Layer 9 of a small transformer language model trained on English Wikipedia (12 layers, counted from 0, width 64).
A neuron's activation on a vector x is GELU(weights . x + bias), where the dot is the dot product.

Input weights of the MLP neurons that the questions are about. A number n stands for n times 0.0099.
n12 (bias -0.024): -35 40 -11 0 -16 -7 1 -3 48 18 -32 -11 -34 -11 12 -7 -2 19 5 -22 36 17 23 -2 4 -1 12 -6 -19 -34 -1 -43 -10 27 14 1 8 -7 -22 24 -27 -19 1 12 4 16 -14 12 0 10 7 37 -3 15 1 8 -7 -18 -5 15 8 18 1 5
n18 (bias -0.043): -10 30 -2 25 5 24 -15 34 17 17 1 -27 -10 14 29 35 -8 -42 -8 -32 -3 -4 19 2 29 -4 17 -4 -11 9 -2 18 3 29 -10 21 -2 19 8 32 11 -25 -22 31 11 1 -45 -24 -12 -32 -3 6 17 29 0 -14 -30 -8 -2 -5 -11 -13 -38 -22
n26 (bias -0.032): -39 14 13 25 12 19 1 -4 -2 17 -12 -24 3 -7 26 -4 18 2 1 -6 22 14 -9 -13 20 18 -17 -18 8 39 8 -24 17 1 39 -38 30 -32 20 -28 -20 -15 12 12 19 -23 -5 -16 3 -27 -23 17 2 -7 -16 -13 0 -42 -11 3 10 -5 -14 13
n29 (bias -0.020): -16 33 26 14 -34 -1 9 11 34 -15 -5 -65 -21 6 8 20 -7 8 0 -5 14 -26 34 19 2 -8 10 38 -21 7 8 -2 26 -8 47 7 -15 -2 -5 -14 12 -29 -18 -26 27 11 -19 -23 1 -16 2 1 -7 -4 13 -6 -11 -2 -7 3 -5 -3 -14 20
n32 (bias -0.042): -11 27 15 -26 -12 -1 23 32 -15 24 -18 -1 1 1 -13 -29 -22 24 3 5 21 -6 38 0 0 -34 -8 42 5 5 3 -19 -19 -8 7 4 3 -13 3 -2 23 -3 -25 -16 -16 14 -33 39 -4 -12 -20 0 -5 -16 5 -12 16 16 7 -48 -40 15 5 31
n40 (bias -0.041): -11 -15 5 -19 -21 11 -26 36 22 31 12 -10 -40 -22 2 -5 -8 38 0 -41 8 15 11 -12 4 20 2 -6 -48 -9 9 -30 13 10 21 41 -30 -24 -15 39 17 1 -2 -29 42 2 11 15 8 -42 24 7 9 0 -1 -2 21 -16 -12 2 -5 11 22 6
n42 (bias -0.074): -19 -4 2 -2 21 26 51 -7 1 -11 12 -21 -15 -15 49 -15 -19 -26 -4 -13 -49 -24 14 -6 7 1 14 45 16 -7 4 10 19 9 -11 -41 -15 6 -52 31 26 -11 -16 16 31 -25 -33 -4 30 -4 -16 11 16 -22 -27 34 -21 -36 -1 1 10 -35 21 18
n47 (bias -0.024): -8 15 -4 -15 -4 19 5 -23 2 -20 -4 -7 8 33 -26 15 -28 12 -13 15 3 5 3 -7 -9 13 26 -32 -29 -42 -19 -5 13 48 19 -10 22 -26 -31 -8 3 7 17 -4 -4 9 9 4 17 -39 -13 14 -1 16 -1 4 -26 -28 3 -12 25 -6 24 5
n56 (bias -0.056): -39 -17 -6 7 -12 20 8 15 7 10 13 -25 -11 -6 38 -12 -21 -15 -14 -9 -10 0 24 -22 -12 15 -3 33 27 -8 27 16 15 12 17 -10 1 -23 -26 -3 -20 22 -5 -2 19 20 -56 8 -26 -17 -22 35 -16 -11 -23 23 18 39 38 21 4 26 -35 16
n64 (bias -0.033): -22 4 -19 23 16 33 -1 -94 1 17 -34 6 -2 5 12 -14 -22 1 -52 21 20 21 -10 -10 -10 -3 43 5 3 5 -17 3 28 -10 34 -32 9 -18 -18 11 11 -1 -27 -11 3 -25 5 0 30 -30 16 33 30 10 -21 40 22 3 -15 9 -26 -13 23 14
n71 (bias -0.067): 4 -21 22 -13 -55 17 -19 -4 0 0 19 -15 -50 3 -25 -7 3 11 -12 -9 42 -17 23 27 0 -20 32 29 29 20 11 -10 2 -6 42 4 23 28 -23 65 27 -18 6 -42 28 4 -33 -28 33 -19 -14 26 10 9 5 -20 -29 -16 7 -5 -2 -9 2 3
n98 (bias -0.063): -42 51 -3 -16 -7 -17 5 16 3 0 29 6 17 28 25 -21 6 -14 -6 -5 -25 -37 -15 6 3 5 0 -9 1 -22 -19 -24 -8 35 -2 29 1 -8 1 9 15 -6 26 6 13 -10 -1 -5 -14 -5 6 14 11 -1 -27 5 14 -42 -14 2 36 -37 3 10
n100 (bias -0.062): -16 1 11 41 -11 16 9 20 26 8 -23 -25 -7 -11 19 -20 -28 -11 -23 -9 -12 6 -26 -27 22 -1 17 -3 37 -41 31 23 -40 -3 -15 -31 5 6 -31 -5 -11 -32 26 16 0 15 -12 0 -8 -7 10 -12 24 23 -16 62 19 -1 11 27 -38 37 -13 11
n104 (bias -0.025): 7 24 -4 -12 -9 10 -11 -13 21 -6 3 -19 -8 47 20 -14 1 -25 11 -45 23 -2 13 6 17 -9 5 -23 -30 -21 3 29 8 16 -6 -14 14 -30 9 3 12 20 13 -29 -1 -32 13 -21 30 0 -4 12 23 -12 15 12 -29 -8 10 -17 -12 -12 16 4
n117 (bias -0.048): -47 20 2 39 -38 -12 -22 -27 26 -11 18 -1 4 -8 21 -4 -9 -48 3 -29 26 -28 10 -11 18 -4 31 2 -28 17 -37 17 -6 6 31 -5 8 27 -22 6 18 -21 -24 13 -3 -20 12 -8 40 15 -9 7 7 9 -8 -16 0 -1 29 -17 31 -27 -6 -5
n126 (bias -0.059): -27 26 11 28 20 12 -17 -50 -9 17 -1 -6 -4 -10 44 12 -26 -19 -5 7 7 3 -15 9 -21 18 -2 29 8 -28 -16 13 -23 -3 -15 4 0 -1 -9 32 14 -19 -3 -50 29 -11 -27 4 2 -6 11 59 -14 31 -19 -4 38 -13 2 -33 30 8 -12 9
n129 (bias -0.053): 25 27 24 32 -30 -6 -6 -37 0 49 11 -17 -1 33 0 3 -8 23 4 -20 7 -2 -29 -15 -21 10 4 9 0 -11 4 -23 -39 -29 26 3 -10 30 12 -16 1 -18 -5 -13 45 -17 1 -1 -2 -24 -7 -14 20 -30 21 27 29 5 14 -40 0 -9 14 0
n133 (bias -0.027): -2 24 -27 -5 -20 16 -4 6 -8 -11 30 -38 -28 -5 0 -45 25 -19 -23 12 -13 -18 18 -3 -13 32 20 -17 -26 6 -19 -6 8 12 10 19 -8 -19 20 23 4 12 6 -43 21 25 -14 -16 10 -16 -4 -6 24 -12 -5 15 -31 -34 4 8 26 2 1 21
n149 (bias -0.078): 7 -1 3 -6 -34 14 -4 9 -8 4 -56 -10 2 51 -10 14 6 9 -20 -1 -6 -31 6 -34 -4 15 28 -1 -10 8 5 -43 35 12 40 5 17 12 8 15 25 32 7 -18 -8 -18 5 32 35 -25 -30 -17 22 -11 -20 13 0 -19 11 -23 -11 -18 14 22
n163 (bias -0.033): -6 -2 10 11 -45 5 -12 -21 -17 19 -46 -13 -5 0 7 1 -36 0 6 -5 29 -7 42 35 -12 2 -16 5 5 11 -12 1 3 32 2 19 -6 11 -35 19 43 -10 6 29 37 -15 -7 3 -33 -12 4 -3 -3 17 -5 -4 -17 0 32 -12 -27 -16 20 -9
n166 (bias -0.059): 4 3 8 3 -31 29 13 -25 7 -14 -31 16 -7 -18 2 -5 -19 29 -5 0 -6 27 0 -16 -23 23 3 -24 18 -21 -53 -59 -1 35 -19 1 7 -39 -1 55 -14 4 11 11 14 5 9 36 13 -33 -25 34 16 21 -51 19 -8 2 0 5 -27 25 24 29
n207 (bias -0.042): -16 14 -11 11 -10 12 9 16 50 41 -13 3 -10 6 2 -1 -23 -6 -2 -24 21 9 15 -12 16 -23 8 22 -2 1 13 26 -15 -14 35 18 -12 -18 4 -21 1 -31 -41 -40 27 7 -15 0 -26 -30 1 9 -11 -19 3 18 -3 18 -2 20 -19 28 -8 -4
n210 (bias -0.031): 1 37 5 -8 6 7 -39 -2 6 34 1 -2 1 11 6 -75 -12 -5 -39 0 -10 -17 6 25 23 -10 14 4 1 3 30 3 3 -21 -1 7 14 23 -17 15 13 10 -15 -5 -3 2 13 -10 16 22 5 -16 30 -26 8 -29 31 -10 8 12 2 -12 -7 5
n221 (bias -0.042): -22 4 -2 -23 0 40 18 9 -23 18 -3 -20 3 8 -1 -4 -3 6 -11 -7 -24 -53 -15 16 28 30 19 -6 15 -35 -10 -2 -26 24 -29 -29 -19 4 -3 -25 -16 -6 -13 -3 17 -4 -15 41 -8 29 12 1 12 -35 24 17 27 13 29 -3 -3 6 -15 56
n238 (bias -0.047): -41 -16 26 -32 6 24 -31 -8 -3 -23 13 7 -13 23 25 -2 16 -29 -4 -8 -1 17 29 -42 20 1 -31 -26 -10 6 -3 8 -11 27 20 -1 19 -1 5 -9 17 20 15 3 -3 4 1 -21 -3 16 -17 17 -2 4 -32 -26 8 -7 19 -14 5 38 -9 4
n263 (bias -0.018): -43 14 15 22 -9 -31 6 -9 13 14 -17 1 -7 -24 21 3 17 -31 -10 4 19 -14 -18 -27 28 -11 -16 28 -4 17 24 -11 7 -1 4 -12 22 -4 -24 11 -20 5 -4 17 19 -1 -7 -3 52 -11 0 16 29 15 -3 12 -4 -18 18 -4 11 -38 -5 -7
n270 (bias -0.043): -6 -4 -9 3 20 7 0 -13 5 35 25 -31 -9 -17 22 3 21 -2 -3 2 -3 -11 -6 14 12 -5 23 -2 -22 -15 -2 -10 15 3 -20 24 -17 18 3 11 0 10 -16 2 -16 -4 5 -17 -15 -34 -36 14 13 7 10 8 36 -12 4 -23 -16 -32 4 30
n275 (bias -0.088): 19 -5 17 52 -20 7 -27 23 10 10 -37 1 -5 2 8 -29 -34 -46 -20 -7 1 -6 8 5 5 20 -21 30 -1 -2 -9 -5 -5 13 20 -4 7 16 3 -29 -2 21 2 -45 33 12 -44 30 13 -26 -33 12 57 12 21 9 1 -15 18 -36 -47 58 -10 0
n279 (bias -0.046): 1 -17 -12 -5 -8 -4 -34 -9 21 32 2 29 7 -10 37 11 -22 -12 3 -12 5 -11 -6 23 -19 -16 29 33 -4 -20 -30 -7 31 14 10 11 5 -7 -30 18 -4 -23 0 8 14 -10 -54 -6 5 8 0 -4 0 7 5 11 21 -3 17 -18 7 22 18 6
n288 (bias -0.046): -10 17 9 4 -18 -7 -5 8 5 8 8 -4 24 42 0 5 -13 -33 -32 29 11 -28 -8 -29 -13 14 15 -4 -6 34 11 -20 0 17 27 -38 -5 6 -30 -9 10 4 -8 -25 -22 -8 22 3 -4 -47 -49 13 -24 1 -7 -2 8 15 3 -21 -8 8 22 31
n296 (bias -0.037): -20 11 34 24 -36 25 13 -20 13 -16 16 -3 -27 20 31 -21 -2 -5 5 -4 0 -14 13 -41 12 2 -22 -3 13 -5 -49 16 30 -12 48 5 6 -2 15 9 -10 24 6 -3 26 -17 -11 11 11 -11 -2 -9 -10 -15 10 -5 7 -36 5 8 14 10 -27 -3
n297 (bias -0.060): -22 6 -17 -25 -39 -32 -2 20 9 29 -47 13 9 -6 11 -29 37 -6 -49 -24 1 -31 7 8 -5 3 6 15 15 -1 -33 23 25 2 17 -10 33 18 -1 -7 18 -12 -22 -14 13 6 1 20 3 25 27 27 36 18 -48 0 5 -7 25 29 -12 -2 -2 -3

Each question shows a token from some text and the vector x that enters the MLP there. A number n stands for n times 0.072.

"play ": 9 -7 -5 -9 4 -1 -23 -4 2 6 -2 15 24 11 -22 -5 5 10 64 1 0 7 -1 20 0 -3 1 -10 -15 -24 11 11 9 -9 -5 -2 -1 -6 8 -8 -7 1 11 -6 -16 -4 15 10 14 8 21 -14 4 -5 -3 2 -17 0 1 4 -23 -11 -6 -43
The most active neuron and its activation: n104, at about 2.4

"of ": -4 7 -3 -7 -1 0 3 3 -12 7 2 -3 2 0 11 -16 -7 -7 60 4 3 -4 -16 -3 -7 4 1 6 3 -11 9 -7 0 8 -7 -2 -9 1 1 -1 -1 11 5 4 17 9 13 -2 3 -17 4 -3 1 0 -4 -22 7 12 3 -12 3 11 9 -76
The two highest activations, in order: n129, n163

"Original ": 17 -15 -4 12 4 17 -3 5 -2 12 -13 4 3 -19 -24 1 7 -2 59 -1 -14 -12 3 5 -14 -10 -2 9 1 -25 40 -7 -2 -2 -4 -1 -16 9 -1 -3 -12 -3 -9 -10 -20 24 16 -3 -7 -21 27 5 -1 8 -15 24 -6 17 1 -7 -13 8 1 -31
The neuron with the highest activation: n100

"Both ": -12 1 -6 6 14 5 4 11 -15 -16 -1 0 4 -5 9 0 -13 -7 69 -7 -1 1 -7 5 -6 -1 -6 -3 5 -11 27 -10 -6 -2 -2 -11 -4 1 -10 12 -10 -7 -18 -1 -3 11 8 6 2 -7 10 -9 12 4 -5 -10 11 -5 -5 5 11 9 12 -52
The neuron with the highest activation: n42

"La ": 10 17 -23 -6 6 -1 -26 6 17 30 8 13 -6 13 10 -10 -11 -16 40 11 0 -8 -9 0 -17 18 -23 3 -7 0 20 8 -2 2 6 1 -11 3 10 -12 -32 -12 5 22 8 16 20 -1 -1 -27 6 7 -20 -1 -10 -5 12 17 -27 2 -4 19 -2 -50
The neuron with the highest activation: n207

"c": 8 -24 -19 0 25 12 12 -7 -10 -14 -3 -24 -7 -12 8 27 15 -23 20 42 13 4 10 15 -15 8 9 24 6 -8 -3 -12 10 2 4 -26 9 -18 13 -33 -15 9 -1 -24 -11 26 -6 21 -22 -25 -2 5 -15 4 23 -7 12 8 -1 5 8 -2 7 -44
The neuron with the highest activation: n56

"ings": -22 4 12 -15 19 -1 11 17 -9 1 -18 23 18 -12 -26 0 7 17 23 41 -14 0 -18 -7 1 2 16 6 12 -31 34 -7 0 8 -13 -21 -12 4 -6 -8 -7 29 -2 11 -8 18 12 -11 30 -2 12 1 -26 -4 -4 -1 -8 -10 -2 7 -3 -19 -3 -50
The most active neuron and its activation: n263, at about 1.8

"Res": -8 -13 -14 -3 0 1 -14 -6 -9 9 13 10 21 -31 -22 9 5 -19 25 48 18 -3 -11 12 3 -3 13 -2 3 -28 2 5 -13 -5 -33 -19 -17 17 1 20 -15 -9 14 -21 -7 46 -11 18 3 1 18 17 -10 17 -5 8 4 -16 1 2 17 7 -25 -24
The neuron with the highest activation: n126

"ues ": -10 -4 -4 -3 16 12 12 6 -17 -8 -5 -2 5 -3 14 -3 -6 -12 53 10 4 19 2 6 10 -4 -6 7 -10 -8 22 -3 3 -8 3 -13 1 -8 -8 6 -3 9 -3 -1 -11 10 6 5 5 -9 -1 -15 30 -9 -3 -9 -7 -7 2 15 -3 2 -1 -75
The neuron with the highest activation: n263

"Ro": 6 -2 -34 -7 7 0 4 7 4 23 10 5 11 -22 17 13 4 -15 30 54 -4 -2 2 12 -11 -5 10 2 -9 -28 22 -17 -10 -10 -5 -13 -41 0 1 -14 -25 4 1 2 -31 11 3 -5 -12 -6 11 -16 -2 -3 -6 17 5 6 -13 40 -5 14 13 -3
The neuron with the highest activation: n100

"that ": 4 -1 -2 -1 6 7 10 8 -7 -6 0 4 9 -14 19 -15 -17 -8 60 2 1 2 1 7 -2 2 -7 10 5 -17 18 2 -1 5 -8 -4 -7 -9 -19 6 12 -1 -9 3 7 2 10 -6 -4 3 -5 -9 7 -9 6 -12 -7 0 -6 14 17 4 -1 -71
The two highest activations, in order: n42, n163

"The ": -3 -8 10 4 16 11 2 7 -4 -3 4 3 3 -11 7 -14 -10 -2 67 13 3 -4 -9 -6 5 -8 -13 -2 23 -10 18 -3 -5 9 -1 -6 -2 -2 -13 1 -7 6 -4 0 -11 4 -5 -3 -12 -13 -1 0 -2 16 -13 -2 0 -2 1 -2 5 7 3 -58
The most active neuron and its activation: n100, at about 1.2

"wi": -6 4 -22 20 7 -7 -3 6 -18 8 0 -6 -2 -16 -24 -9 -14 8 18 22 -6 -9 4 34 -4 -6 -13 0 31 25 -18 32 -9 -6 -17 -6 14 -4 10 5 -36 -6 -1 10 -13 20 -15 -2 -6 20 1 -27 5 -2 -29 16 36 1 -5 14 17 -11 25 -32
The neuron with the highest activation: n100

"f": 18 -30 1 -11 24 1 -20 -6 -22 0 -11 16 3 -26 -5 26 -4 4 16 48 -8 -6 -6 -3 -16 9 -13 22 -12 12 -27 -18 3 9 20 -36 1 25 12 11 -14 6 -20 -1 -9 8 9 1 -3 -23 19 -12 28 -2 12 -7 14 8 5 -5 16 1 11 -36
Which three neurons fire most, strongest first? n64, n279, n275

"it ": -2 -5 -20 10 2 2 -12 7 4 -9 11 4 10 15 3 6 -12 -11 60 1 1 -3 -14 -6 7 17 16 -9 -2 1 9 -5 17 -10 13 14 0 7 -13 -3 -1 -7 -15 1 -19 14 -2 9 -7 10 10 -9 -6 -16 12 -9 -10 -9 -5 11 2 6 -9 -59
The neuron with the highest activation: n18

"g": 36 -11 2 -16 10 -4 28 10 -22 -42 -7 2 -16 -3 2 -26 -5 24 10 62 4 10 -3 -9 -13 13 17 1 -3 11 11 -3 26 -14 -12 -14 1 -14 -3 -2 11 -2 -17 -11 8 27 6 -10 -9 -31 11 10 14 6 -13 -27 -10 -1 1 16 5 -10 3 -27
The most active neuron and its activation: n133, at about 2.3

"ted ": -11 3 -1 6 6 -4 3 -6 -35 0 -15 -1 18 4 -1 -14 -7 -17 58 5 0 8 1 9 12 4 -4 -3 2 19 8 4 -16 -4 -2 2 2 -9 6 1 7 6 1 -9 -16 13 10 -9 -21 3 13 -12 45 -12 3 -9 -1 6 2 -3 11 -14 -3 -50
Which three neurons fire most, strongest first? n163, n210, n104

"which ": -5 2 3 -3 17 8 14 8 -8 -11 0 2 13 -19 22 -2 -15 -6 55 -3 5 13 3 2 3 -3 -10 10 7 -6 21 9 1 -5 -3 -9 -9 -4 -25 11 6 -6 -13 -1 -2 12 3 -6 3 4 -1 -5 16 -22 0 -12 -14 -10 -6 12 14 6 -3 -67
The neuron with the highest activation: n42

"four": -9 -5 0 -12 13 -14 -6 33 -17 -8 -6 10 34 -13 2 -10 11 1 39 28 -7 -15 -8 -1 19 -17 -5 5 8 -2 -12 -17 -13 11 -48 -27 1 11 16 20 -18 2 -2 14 -36 3 1 -1 -7 -2 8 -11 18 -2 10 -4 23 15 7 -2 27 -13 -13 -21
Which three neurons fire most, strongest first? n221, n98, n263

"Ben": 2 -1 -21 -6 5 16 0 -11 -22 15 6 17 8 -10 22 1 -1 -3 19 58 -2 -8 -13 15 -17 4 -2 -4 8 -1 8 -12 1 -7 -25 -8 -27 -11 -12 -18 -23 2 6 -4 -37 12 18 2 9 -5 21 -8 19 1 -13 29 7 11 -40 34 -24 20 2 -7
Which three neurons fire most, strongest first? n64, n100, n166

"S ": -2 -12 -2 6 1 11 8 -1 10 -29 -4 -13 2 9 8 8 -3 5 53 1 -5 0 14 -10 0 11 11 -2 -4 -4 2 20 13 -6 10 -8 -6 -2 -4 12 -2 13 -3 -6 -11 24 27 11 -5 -1 -8 -11 -36 -16 -13 7 -15 3 -3 11 8 6 -29 -59
The most active neuron and its activation: n296, at about 2.7

"olog": 14 0 -4 -13 8 3 -9 -1 -2 10 1 -2 -6 -22 1 -28 22 31 31 19 -3 -13 -1 25 -7 -31 13 -12 0 -22 5 -10 4 2 -23 -39 2 -11 -1 6 1 3 -1 10 4 31 40 -10 -4 -1 24 0 7 16 -28 -6 16 2 8 -16 11 -19 12 -37
The neuron with the highest activation: n210

"cont": 8 -24 6 2 4 -9 -9 16 -24 1 -41 9 7 -13 -1 -4 14 13 27 14 -3 16 21 19 -1 -19 -25 8 12 33 10 -22 5 -4 -12 0 -6 -6 -18 11 -4 -16 -15 1 -25 16 19 18 -32 -7 6 19 40 6 9 -28 5 5 -3 -3 15 2 -27 -24
The neuron with the highest activation: n32

"enti": 14 -8 9 -7 -13 -28 11 -2 -24 -4 -24 28 10 17 -8 -27 11 21 8 24 -5 0 4 8 7 -4 -19 9 7 3 7 8 13 -2 -32 -20 -21 -20 5 -22 -9 10 -5 20 8 14 41 -10 -6 7 14 -23 35 -8 -13 -3 18 -16 38 -2 13 -10 2 -44
The two highest activations, in order: n297, n210

"| ": 4 5 3 -7 -2 -14 -13 -4 13 0 -2 17 2 -9 0 -18 -1 4 73 4 -2 -8 4 14 -4 -5 0 5 -21 -13 4 1 7 5 -1 -7 -7 -13 -7 -7 15 4 0 -16 -8 0 -4 1 -3 5 18 6 -23 5 -18 -13 5 19 -1 0 -4 10 6 -30
The most active neuron and its activation: n279, at about 1.5

"é": 0 11 -39 -35 -4 1 -10 -4 10 29 -2 14 4 -3 3 20 6 -1 28 50 -10 9 1 5 5 21 -9 2 12 -4 12 9 -8 -25 -14 -5 -19 1 4 -12 -8 -9 -4 7 -10 40 16 5 -8 17 -11 -6 -22 1 -27 -14 24 12 -17 -22 -6 11 -11 -11
The most active neuron and its activation: n32, at about 1

"y ": -11 -6 -20 1 -13 9 -18 11 -2 2 -6 4 -3 8 -2 3 -4 -9 61 18 -4 -5 -5 -14 9 10 14 -12 -5 3 13 -11 19 -6 7 7 -1 5 8 12 -14 3 3 8 -7 17 -5 1 -1 1 5 -20 2 -6 -5 -14 6 2 -9 8 3 -2 6 -62
The most active neuron and its activation: n18, at about 1.2

"\n": -9 14 17 1 -3 -17 3 -16 2 15 -4 -9 13 -18 -11 -31 9 12 70 13 -2 -3 3 13 -3 -1 -14 -6 13 -6 4 -1 4 17 -15 -8 5 -7 0 -3 -20 0 4 -8 -12 10 -4 8 6 -8 14 -3 -5 1 2 13 -6 -8 -16 -4 -14 -5 4 -18
The two highest activations, in order: n12, n32

"served ": -12 8 8 14 5 9 -9 -6 -17 -14 -9 -13 19 2 -17 -24 -12 -4 50 12 8 14 -3 12 20 -1 8 -1 -3 0 12 -8 -8 -10 -14 -1 9 -16 10 1 -1 6 -3 -8 -10 9 17 -17 1 23 3 -13 17 3 8 3 3 -7 12 -7 11 9 -13 -68
Which three neurons fire most, strongest first? n210, n104, n117

"ate": 1 -9 -2 -27 24 -19 -13 26 -18 30 -20 18 16 -7 -30 -32 5 -1 30 40 -8 2 2 -1 6 -22 -4 -7 -13 -18 9 7 2 17 -15 -9 -14 -13 10 4 14 18 -3 34 4 20 13 5 3 -23 5 -4 2 -16 15 3 7 -8 5 -1 14 2 -22 -34
The neuron with the highest activation: n210

"3 ": -26 6 -16 1 27 41 -4 -18 -11 -27 5 -21 -2 -12 -23 -7 4 12 57 4 5 -14 -8 14 -8 -1 8 4 -6 24 15 6 6 -2 -9 3 -13 -7 9 -2 -1 3 0 -7 -12 10 22 -13 -23 -14 11 -23 9 10 -2 -5 17 -2 5 -5 12 3 -1 -27
The neuron with the highest activation: n270

"ation ": -6 -13 -7 9 18 11 5 12 -10 -10 -6 5 -1 -13 24 -16 -4 2 59 12 2 14 0 6 8 -16 0 16 1 -12 25 9 2 -10 -2 -8 -5 -4 -10 16 -6 7 -15 -2 -14 5 9 1 -3 -9 2 -7 5 -8 -7 2 -6 -10 1 11 -4 3 -5 -65
The neuron with the highest activation: n42

"produc": 11 4 -16 -29 21 -32 -7 16 4 6 -11 9 16 -4 -16 -22 5 27 16 6 4 15 8 32 -17 -21 2 0 30 0 -2 11 15 -10 -4 -3 -1 -16 2 -9 -7 7 -5 -17 -23 38 23 17 -34 -1 30 -3 38 -2 -3 3 -7 -18 -20 12 2 -24 -10 -29
The neuron with the highest activation: n297

"Sc": 20 -20 -1 -6 -14 24 -25 -4 0 11 -6 9 9 -42 -27 19 -9 -17 30 29 3 -4 8 -3 -32 -14 0 12 8 -29 28 -3 13 1 -8 -8 -20 10 8 3 5 -4 -12 -3 1 49 10 -7 -22 -10 6 10 -2 21 -18 8 8 27 -4 -4 -11 14 -2 -26
The neuron with the highest activation: n56

"wife ": -20 6 -36 -3 17 21 -14 21 -21 -3 2 10 -12 13 1 10 -20 24 35 -11 6 -4 -16 18 4 -19 -1 -4 -13 41 7 -21 12 12 0 7 9 -9 10 -4 -24 -15 -2 -6 -7 7 19 16 0 -1 16 0 -26 7 16 -2 14 3 -9 12 -9 8 -10 -43
The most active neuron and its activation: n40, at about 1.7

"ine ": 1 -8 -5 -4 -2 4 -9 7 2 12 -2 4 -6 6 -6 -5 -1 4 70 10 3 1 -5 -8 1 -2 14 -6 -2 -4 21 1 15 -11 0 6 -15 5 -4 2 -23 1 0 13 3 14 6 0 1 -19 6 -20 -17 -2 6 -6 6 4 -1 -10 -11 -13 9 -46
Which three neurons fire most, strongest first? n40, n129, n207

"er ": 0 -13 -14 9 15 25 -15 7 -19 -5 -15 8 -2 -6 0 -21 10 10 53 15 5 17 -1 9 17 -18 6 1 2 18 10 5 -8 -6 -3 3 2 -2 16 14 -8 4 -15 -2 -32 12 5 1 -14 -10 -6 -13 8 15 -4 -6 -2 -4 5 -7 -11 0 5 -59
The neuron with the highest activation: n18

"191": -15 0 -3 -3 -11 20 5 26 -14 15 4 -20 2 0 -4 5 7 27 25 -4 -2 -8 3 19 1 -30 -14 17 -15 19 -10 -16 11 2 10 -2 -3 -2 5 -18 -20 -16 -3 21 8 14 22 -9 -11 14 -7 24 -1 21 22 -13 6 23 -25 4 5 -7 -35 -56
Which three neurons fire most, strongest first? n29, n18, n26

"s": -10 -6 1 -26 5 24 -11 28 -16 -6 -20 -15 7 -1 -18 10 7 9 16 52 27 -17 -1 17 -7 6 -13 4 5 8 10 -23 22 15 -14 -14 10 -22 -14 6 -15 28 13 14 -6 18 -17 9 11 9 -1 -14 -30 9 20 -7 -20 -11 0 10 13 -19 -16 -30
The neuron with the highest activation: n47

"the ": -2 -6 11 -3 11 2 -9 7 1 -11 6 4 7 -2 7 -19 -8 -2 55 5 18 -2 -18 -9 -2 1 -10 -3 23 -8 7 -4 4 18 -2 -5 -5 11 -5 -3 -2 3 8 7 -7 4 1 -11 -13 -14 5 4 -14 21 -6 -14 3 1 -2 -3 -1 14 3 -73
Which three neurons fire most, strongest first? n238, n163, n18